Layer 10 of a small transformer language model trained on English Wikipedia (13 layers, counted from 0, width 128). Numbers have three digits each and are written without spaces.
A neuron adds its activation times its output weights to the MLP's output. To switch it off is to set its activation to zero at one token and run the rest of the model.

Output weights of the MLP neurons that the questions are about. A number n stands for (n - 500) times 0.00078.
n2: 450455343526363413405423564445467561546588545389482276324485504602594392579539715504257584426624402708492220372560597723669601482389463705385677400256526503316412430355644667445312300525412482578414581443242235650386568460678569486500629507333485579507552628602432510654277683479539560292662602523485496463419733731389507583496637442631543394496337405644614455421270342557403254457373
n38: 682330355566421667598386677437426418275515322570598290550478606577583842711515243384638365566440638281183426620553573411496307570511430486525511290496526413384405676422426571305577631557624414451721547257363458611672309453576366471341489471341222484532464529461606562589586206591636383730563672484416330448743478483646540402615392558544485667627361431555559507411401587453470482457630
n71: 556561353309444530321573496463907539445337918512344590516776553412444663288548569659465538294337593634565350519463411434459728405442454507459647448623492381473718397686657696457489651574572589548284444603587577481653658594262481485598526436365456274452467683511389536612575384500302674534485476553336398450452561335438822492504373561394500295169496272350627507627511261679578662470364
n157: 386435573287457488292540351427541433388248249443352496639464656588357594323474332552574408730481466561517609664434362520492560731365524868516349538626479447607542465663512684560450623551628292519510334333392477673339623365508699409431425647577669353519302488542600606579496299412413313872562530461175766386606404547248444354350401620612678480691630656324677368559616773720328655583397
n179: 353434496430582560664648383374735512326477261578540507518586590519520732513412598314558533638620655475376207663490418449503315670300453603454470679473600266397503529528375513531465619536336395439620565701649374422446602603556401280592428553476620518571438480551458692474516513539530506610320446482580524463440480606561297739470372576413705310454478340394625538382497533366490639193401
n180: 589693484693443410406698556633389602518670206225558360691460525455482593514500446287493416569408438500388408638560298448775533193633555402615457545463444652448538416396538369384597320447220432310356694542353553550336583262431511654303518676578312473433500391507383582493507739500461470500668613465471556430423457457685529560310514406631573659417545347627543301667744465361396511522673
n288: 304459538154450363598472573458372562519845410405614434232161755511667512396637358539644343641485663459267322359390321305620238553400547439694535489516427448379389451565267381338638675629410531378354576720435454396729509446457523388496658422751359724523470284361247478473500538788558772531345626277626394607450613403475613533488566605367575586380459641423378511654543445523380527608457
n295: 459410508125564348210669311644760247423466657724370523632557427529613632485650348428527553476433463478370385576504648391305575731593377614319398422446535239367472415655489418342416515419496362640632419698552493623404671398496568707388433398399573306559362389504472403474579800343294462614485627696347678616435663478492538563417414789416561329647613462702451442392737467451434421402644
n323: 507601301579615483378483366496598478533408652559284619352527387362385441601333554735584599311393383542387317620596393626443532329639427424514412500611415402486296460516503517410582568304335420414589472471332656487562612507507255389272574490643536411322624555428521403483632500278574403592391423504610557281533384203467613770348422565709435603405562555910220432443466574544454588429568
n358: 636416479384363623429430595359476277723539282313558320585308492470240362455291592389472542435459354742410504488451667704580287400606278302622726373566456705488593444496541722471588446335427636418581642408392481402527416565703684549720318309351565521653652481437452456681508602296807708619608508579558412563525535296379304496363378642631545535538471450401342344239542396420204588382374
n381: 475595481338518357500514386319453547338382298598500557587461457177624357479485398600350565249598570531534431582455870518454438500285413455659404574511367626585519555526476364574247329611529535424465328496392510612828676681375649631391377525558504349555688651431511443696638461179588615314455270581439448522443461353492553481518507450418633511606432414288635382679733647447427755635393
n485: 379510542451663458615340486693364490534584479596236430566661447385702486338463356650529648362432320637511426454336551411559431476772709517406570568614402547356540337409365613328503503595704631446526584324303435603804573566500612607587552236389355360483550444601588473393555538557476667525405658459405547521545661558667353533455684615616299426483527560569557772435725481483554260441364
n489: 469237290461584408541564295867645666531652473626635581601683386653401442587579440472442528338503448588719593596565425594636500500486618466584405568529599540817619651585418528693337521421507378624579559422378393260421422539553525381402294465597530719514469368445817550385531472427524403323565481690365456399357748492496546526377563472465485383542693447704428795570592562524678595521585
n541: 306673430451659472442480575291611466679310432590286340581327451543472550425453450464591310663516756638410374443649145595317505228521516320364456583696625485413513348358407397679458605920245559320655507538807437377533668372673624620419405480578406325328473451516172469476444552720516452686710400366391592479581391633430697781564620391391440407448284771451609595282577452464492552368608
n547: 504476359276568344500467639591519637345624656670551489481398628767489474529748973478590526492589647615446681474596439470655471500470658401525457274315489476605408306426479418308622580344507486535514426508462543496401468507500485341695425457333539291429328782346401579299622339344784413434722563524551337637469475620540478181612482336405446493808476544583681507590599330493425482543493
n594: 485394442450485273611496576537410478392539641449801400541347299389408405613414382500512400389429326805492644446519586575511424233496519552409584436387556566429686515628456556442253611414218783433514472440436627579609374519366305458606485294480737437355783539426416485579557466335777496361467595202496300328463362690433508436264367654434377519565507512646471482443728237508579263771190

Each question names a token from some text and the token that comes next. It shows the activations a of the neurons there, in the order above. A number n stands for (n - 500) times 0.015.

Then comes g, the gradient of the next token's log-probability with respect to the MLP's output, scaled to length 1. A neuron's effect is roughly proportional to its activation times (output weights . g). A number n stands for (n - 500) times 0.0007.

"1", then "7"
a: 531508564480524512467500484500505501499538500501
g: 340451338473531295615329459602448437828312565282699415511552733426494586516410492615567349537629298423556628735391460506600477519524702408354277664501680508598365335416190651562485578272472482430546527504521356417623698464351598792390594416663490738379397518542626528466516572558577481457480448358514776542538599481452573572328626344807518517574586499638498526128542717599598517632454
Which neuron, switched off, raises the next token's probability most? n71

" e", then "very"
a: 498503610504509496461502509479463508490469503502
g: 493498523424389610569555855509604259591776595303647665552361500266332541497483470514674622491625274626379640739545565421636405353522560612670329502561419253669412423517548545553317438553740509633449222350488576620490530660404300540626569544753603387667429490342512527558408426616381561351525374561395444621578479488372513488457618632812524382248626437480483368554343582625734691407368
Which two neurons, each switched off alone, lower its probability most, in order? n71, n541

"cc", then "urr"
a: 485481496524500406500500490526498644501431494497
g: 501609430396514590438531511584465678304661420597381361525246632517509611332514555471465402576264632399276415509298426353351445408808589575365659484452348729288455465486563630576512536288596437243442419522273502579595609596339587439615402402452351408493434445720310419422348630421255552717373437368240585368337271359535446418574559406474536563408357734545501797541446560344490356743636
Switching off which neuron hurts the next token most? n485

",", then " C"
a: 491528509500497494510505489499530508505511517503
g: 490485461465540509502568468601530695546720411472553154595616516439793506347384551560557649693399571353533890427610342841415647333276640521656592551392539462674620473748499397441593386421556420450596321427518425521437567684457556487599543482485407270539422451814564472426295780373516545414522555429429317372509635636443387433398470537460567663272520420444576350504763697571456778454555
Which neuron, switched off, raises the next token's probability most? n38

"ations", then " also"
a: 488493503484551494509568501498566489502500490486
g: 642788625604575546420840406845655441375368314593421436535344495432680521590450570620684624597497414453393579641560591649551702470526376546357754466607383451638426497468437595552575472590571491342450665585651246266381581642535537574521256628598635220540466457429488637557563568523488500723724418316379429665480487616387653238447399370352696604538626574438629718384586511663381427363409
Which two neurons, each switched off alone, lower its probability most, in order? n295, n179

"2", then "/"
a: 491501630454507536478497497513508499517518494494
g: 408508543573405580549377760460441503407304503348326451463675261546446678441377683734393756362590507552354435636487410676316529570584408595501504458420408476365538519766674627711531524460384363405528467547422348289381504612269572648392378570311404661625455226673370517343627408508493664438462435616559444464516629608656541465410320490463286572530254663486461835591537133427440328392415
Which two neurons, each switched off alone, lower its probability most, in order? n71, n157

"p", then "op"
a: 480490513515505608467509576489479474489498495518
g: 559642513396694423543420766500425575574333503647447529516425433435404308588701814497232434525301526558555498596501529619635569371434504588517552445409468563445578343558604395409554517564403272445535388551277523504420471303388540838485307655384636353254640580686350514441485452554606660533617637692680263656606564587473302670634423644617296581430395675568153386524552380440750471532728
Switching off which neuron hurts the next token most? n180

"ass", then "ing"
a: 523486466510499487501505469505531490521498502496
g: 643474505713813620727433423681424470640272438367356551510679392523437612603643507485458430504385565397549573656505650563399670537256361501220665610366384532589588354523549413491437343541865415391685622357440687645451570640384400451236461602364356398401335659463448446493403348528543489457245557651694569543707543554551516525367344357531331643643348473495726585437493422529335804569549
Switching off which neuron hurts the next token most? n381

"m", then " |"
a: 511497505518504672511516485500511516512602493512
g: 583531455323564270523460413829192272591481388550481462479480392391344470729591617542688420434531672383459551550611489397469500582561473414440553697515613596539698426783552727211472459627487482530402389523128588271385523360438623317311562435530509308665470423303209646700568469472552439455444441386315581625380412482455412411315699441548552417478451274500408455814313503535506475559446
Switching off which neuron hurts the next token most? n180

" part", then " d"
a: 519477488453506491539492459634494508490485497502
g: 624509499309402554445428756394757458575501456535527475591592665431311568601298389488592337476539612538357361351655440580415384408361602492392551390815536729421592462572628284482569449279507492379646377507410602718504472348723539605750493234732442507545552588219525453365417536544825501761740572545517469559618476725350617640445439378547446260309404406410357728478553555355562500518556
Switching off which neuron hurts the next token most? n358

"un", then "ess"
a: 482465484490543504530505501360469509448508681510
g: 511312466263626416570494510247644451579593560486606407394389550308609313663577376427738853465787452635539513569500430513464450622682626367455417350708499635507591437325396442400248602397578554650485551395578560478543709629624556714495250481706543349554374527688441395265499490412468368454664431247354344441446434514492655423303598446435660536532500643536403352578856576407763435534485
Switching off which neuron hurts the next token most? n547

" an", then "im"
a: 498513499508499503608492485481489499499495483477
g: 531439352589683365740653722522522274307482550445526600401506671334310902597351346706452517532511477533331508319418615408789320599535396598480407426626508558508418488387561552424515659476588400548421436263486597327489405506505544581376595580541346550472394329546413560428247517514295304468896518398451357437164631444660524314500527370513518569499386424472242394666481679321421547565526
Which two neurons, each switched off alone, lower its probability most, in order? n288, n38

" C", then "r"
a: 495500498535500500465524784513496536501507493492
g: 449492437405621696399524372506436361545506561571594649678391510659428375689428265643507602436540532538630565603439284497475464581407385292345418609250646478508275614455467248440526349534425468391505331439611527373383622541522456294606532563340685607316415538667685533677230536527440678425498284553815462428431388555627700642681326510493461630410494640386383720511389473499265915340625
Which neuron, switched off, raises the next token's probability most? n485

" ex", then "ist"
a: 538489487493495493492507526496509499496500520500
g: 415525455584460542679567604569367466350606574285576241521553569373613443731449584465573327517669427832320202408553614345437491680570338239596485508446452390623374700616326632553653712581658450459471580507564388374435408532856541465572325302628459419688592410298607525206639621501592575581549618461439755487554532531349610359413508353642643452420453515551475457423483600237339645439699
Switching off which neuron hurts the next token most? n71

"ct", then "ors"
a: 505277539500502586490497518489494496663495548507
g: 443588542797450569429532291538513627685420573612569614655662539357618434638411591438313460495513567702471665530401612550422509116397495531376281466346589383384290367405396538574510621571217675781460445426575504555530576812402513534644411399482399380583580484420551315739807366551409479437438362688509468376484529576431375451514332463628640285474728498394673695617579396632785549411396
Switching off which neuron hurts the next token most? n38

" The", then " feat"
a: 508495500473501494505481500529500492512500497516
g: 519584526477669668526457472723674348413408330350426480398387510429709497500680563380467460106639468286411491608713699536553551463584457541584376431529377485472389423716506622716499512575340562368344411358525575478582497427404503711425495444305533440450181466677413737368610648518487714500514505510376509480278803507553587172493542465356434602421545421454519646733717392439862430464358
Which neuron, switched off, raises the next token's probability most? n358

"In", then " their"
a: 521488492505524478473496499522501503495593510502
g: 652502432356617623342814434506385474431496432653567571534257566196567583544678505683489456433607513578372776428523581763500525444397382815351608375662425430616592508611585685482472603420441553635516444434396563543661521483367649642569694279516382405454562320469415610621548435604092506535533789621623671463359450556412418323635507559821366405414640457426606548430293531658508633608397
Which neuron, switched off, raises the next token's probability most? n541

" se", then "en"
a: 499484485391496503453491491514474495498512498495
g: 257452315488509542632606652574253364410454483269514455551545394494756329569652487482543538504670640317639444376582565457693223524427294523616460554593694441490559184834631305490451655578784737568396732571510588631430336360643467285638451526555323474456452494550503504683662554509636422416570429275437366505383483432423493641630409507638318491667697492538527716341522462382650385532359
Which neuron, switched off, raises the next token's probability most? n288

" S", then "un"
a: 497498501498501488495505497508520517482479497500
g: 625636581741566453548599499411599327585428496489540303515600560540701484429563479434323600505500564760567370609487558440567442376545368758621495358409330470383714393601458825509190411535608506595562660482555610515400512393552461346695676633537809745545682263547600505562565530640519660407724544487606473620347339509502247426601581449567498488523357246532345348478183419568284423769575
Switching off which neuron hurts the next token most? n541

" the", then " ac"
a: 485505503510490499569500500500484500499498467483
g: 566425500582610456530225343554697662712489422609597396435711515743667430411637520214365516794679472374508468449387456411469537544365426671615495457596407423598444617461621377528667727612430245529536535727283752629565680445415514636255471695695505510414509542311537237597488555593278551625518578466184466339433512598523554679577475688481608567683557382531514455530319298364540432445344
Switching off which neuron hurts the next token most? n288

" the", then " K"
a: 497510500493486500600500501511482502499504444485
g: 686564418430658758338618461329682397388391400582483478497548505467348756634441322322546660625557467439604461452653515519616546538445542559626599648369500382148580593450487774459766258418600576610440512552528386288438597639356487241405656404404711578665381544770464423392490656402464625474647599622449550544397190494592281591513530322237756597526326564436589487624488580384417561402597
Which neuron, switched off, raises the next token's probability most? n288

"ium", then ";"
a: 497489505496495495503500481470493524523478512485
g: 535548503746407608351676502492616665175283486612455490253467691492428418328371230491634429335483640559393628311691679544346391431487589461462401655428619275513529648431764525373548638594443570571558299464398477380524644430625537520656531604601406414366324560508357599478515427644408382681562322586321741551564557613596592524340429405569431435508776541631543458713759128583605429554529
Switching off which neuron hurts the next token most? n358

" not", then " appear"
a: 548513473484501461478485493519490532488516511474
g: 450522377383729473616629559507474299453314528483480475532428590627689391282584680628391513289602470503494492689583562483646501461199640602392432483606617398605363609655636475661430562385476781264425388302551561576609396411399504561369683659470612362084356454347665700563480585465473471427737378412499439513443840585498376414487379301392467544382419343573521460793302741440542613486521
Which neuron, switched off, raises the next token's probability most? n358

"ed", then "y"
a: 499517498492474500501525562484430499508483500494
g: 479709390388594306437480149533487601597353619539362418508656655422618642539378660397442522397578477559629373441315580564506601414423438633439236532433509423537521404611512322325556304681678398489530495575184679721671436282472679269725439480478492708509528340562709434452623401543655615428296509583648395578626588385422525576397403478519377417620476814483370600753769402293576570616494
Which neuron, switched off, raises the next token's probability most? n381

"5", then "0"
a: 473516501494523491468484504526587499490498498500
g: 443493457447477498335346463530452430353463456734437602538355418598426681399465626267408622532349506688411558358542568517417391651667371489407582489438476615361478404492519360581503520548339487716509358485641492475490481686524678214373338696225530337654630664094246214434391329546706494539661560625552320644482353378426517505674487355348668229527630405474611310516409472437618694356355
Switching off which neuron hurts the next token most? n381

"og", then " D"
a: 488464521462503500495502518486514518450461531497
g: 651555583396487749429845731661379416687433170357564452523574398449487392560651563225462694570481504529560415364536643615384600463529427563497707567560460572379509351615540496335454391433534403395536499426438701374681280340481698434487464676477342558411572417568287680424409343602690444507778560715643261373695396590526520533286412485455378690384314486403395699593467302292434455376487
Which neuron, switched off, raises the next token's probability most? n38

"U", then "*"
a: 500479509431497494501318505492569505510498501499
g: 445453562492430473561395412255262272386519525352609538363555268515646668513443560658381500465478666574360488650507559488497183325503668619483538598595489368507508547450578586636427578553435764631418736533675471535520579767556622483285401290536554556652370485759588729437097383504486545574551402412534589554570555609425569330573458679419235337451634648431616610377471288437832410688472
Which neuron, switched off, raises the next token's probability most? n381

"ong", then " th"
a: 496491541476494565499510485462533504506550495512
g: 565421496363280453479606478482658654344469603241621495475632524346450365777438500611536402464633451328498506818413636346419507400522473413386493464690516647495407498345572190482430344636474588463498590652464370754556388445657293294492502498491568395740455555481251371524406325463554635800501493485402710506481423478495795457284329670478269416485499602577599470687438129643677490523511
Switching off which neuron hurts the next token most? n71

" G", then "ill"
a: 479486487502511525491511500502491498501503491508
g: 394554470484614428573617415355248576306510554583579581637472516258477728463478475594385504633332521434634666562532477536557586669514735644406526562459558282649485136588381395469457677439438630579549679644870473530223550468658537614582646390763541357398429431625426608655684474642346175308522603480554471639478453471549430609586395556517287545353211361517530554535674462322500618416264
Switching off which neuron hurts the next token most? n2

" p", then "oss"
a: 501504490517500491500487467492504496506501589482
g: 312560510480392843654301460643578401481369496237692532515533580535334360641667708461443613393767576452395731437550487516453420437500530549435555541518548768394502404421350682485626659589510461396572536490537454721513504756610435471490562320715399800536196547657689380496478533540249717536641510385363676529519472534378662499649760388554436295528329327589618262355590503576540565466414
Switching off which neuron hurts the next token most? n323

"ime", then " of"
a: 478497503500495486521497511547510501504504493502
g: 666496568558702634313699465514376589310789451532362563590831278355761559469511520410524528383572309458572340536666356687613358537718314578540447437504414545495578412269452415258546608319515522314406632495610712383539554396470531446546422614484485268265428526596447311457700555573526350446331528494422540748455591391517629624436683420269448434268333463469354371371681693499717458566436
Switching off which neuron hurts the next token most? n2

"ey", then ")."
a: 494511457653498487514519483490486504495454507547
g: 559334559309536375535359488160443594237786432411468679388261237615558597386777225484488300384715584504642621518132505535353335319377444474445460608445684505484475596343570605476615427512422499626444502620466585432439580521392496564500463524712224510249598391457601504638537464451530668689335612487283730468353569454616505474415689610439462536684601520443397480531619616485622485383336
Switching off which neuron hurts the next token most? n157

"o", then " N"
a: 487503503510498500495507524526515521500529509585
g: 532560596501380670662973403498396743503621333405421294640528272423480438559668540417538668444770561608499487366659448499497404330774481586529471613524381358292656320547430489528377350637581619418633350231531502591765438387251531473515581675574511646547455524261316569548550601494490732480505702508569250426386445695588461429403520516571471262486333513412555389509523460521290591393349
Switching off which neuron hurts the next token most? n594

"ing", then " y"
a: 496463499480503507501504499498527494486508478499
g: 340363489354260757638441612533536422631507491655546462722386444472625438610685468539304600430426453436485508533400408667629354468499387457262598335457520635392409435445579549518330580415654289502430597685604474812760369372481474374412566597440613600576543639432181356522548431653566639658541427391573564322227686480340516648700446322591512680628348376496820458456163397577557372510528
Which neuron, switched off, raises the next token's probability most? n38

"P", then "N"
a: 502497505500504491495391503526543471500566502483
g: 262484328460586385343504517417385716492491711616522544495554363558409461641517406360545312295525326582430296712267417679475698539613304451425396432446462585472265433519507393470606383537520570612408216514312455662431592485655440498671400628261565494339700533521425265677668441569284676473270526613454512514467592476575234405282368440644241406309536366650385463532474264619490325430313
Which neuron, switched off, raises the next token's probability most? n295

"0", then " over"
a: 519505495474532526492498537474499498496514494489
g: 430566654165447403677507424443758446480492373213631479434456433556879360460528446394474441292509610718652426460512451446456280575356345745333375485419483473440447644482206393550660442576516497547472401843531597337614538405415505589414341771642445403499393543634394436678571344617557478339586698569393537517485575577407499508443655575455322500419324646422495763470333372590690730354464
Which neuron, switched off, raises the next token's probability most? n323

" s", then "oc"
a: 497488507499502495501503499479477505493497499506
g: 463589478349389506751285627493386680540505432644612268698743369425477699423435380396263275536414628581530551577404340623506421568516714538672635625579594310458424644179476288621602495361376500399496539404354388389385468402492311545416299518302428223493565526638446541528617808508318465413599566432584456581346675504478319406483662553476513511566625701544568601268345279510368561510248
Switching off which neuron hurts the next token most? n381

" Al", then "th"
a: 507504486467489505495499507511490498498509517384
g: 515434453318495756396609402203479613496658578421726715559597455268410532728547568451366559637401490253447397404587493477444451504500423465333491634786481505415619654495662356376442541729251492479476638665586488485736275390384754554482429785696322562498495435550621489509294259660420707704513430431495581490442288529481463562479574583623297538374513595514296686660279515374530641445408
Switching off which neuron hurts the next token most? n594

"ery", then " as"
a: 501491504477505506509522495508499483484500495480
g: 358372564574549548416431277440548484161315512444526617485374574595465536309662540411582605505607462599276531423544549581303421587402480441490393472573400453559471562615387534660619636614505678591386517412548447452442394290537575537607525765461564528427460255358562300567661512628336504451643605705296713677357451520505390269551494437343927640634471535564701400474746294409726602868396
Which neuron, switched off, raises the next token's probability most? n157

"ad", then "ium"
a: 493502476491495544500449409483491498962495504484
g: 196548590349494391524454594475487558521340582586573588615563249549526663443370397313538636439433430516485258441387478761346466701592383442397233373592412561620384193433535506556605653587426415621565560403381492474573664442352654492515703532390613668572559486485709583291474138719602442319445360239258637513551632590514600467507514531578454696553516288550357527345518326335313378296682
Switching off which neuron hurts the next token most? n489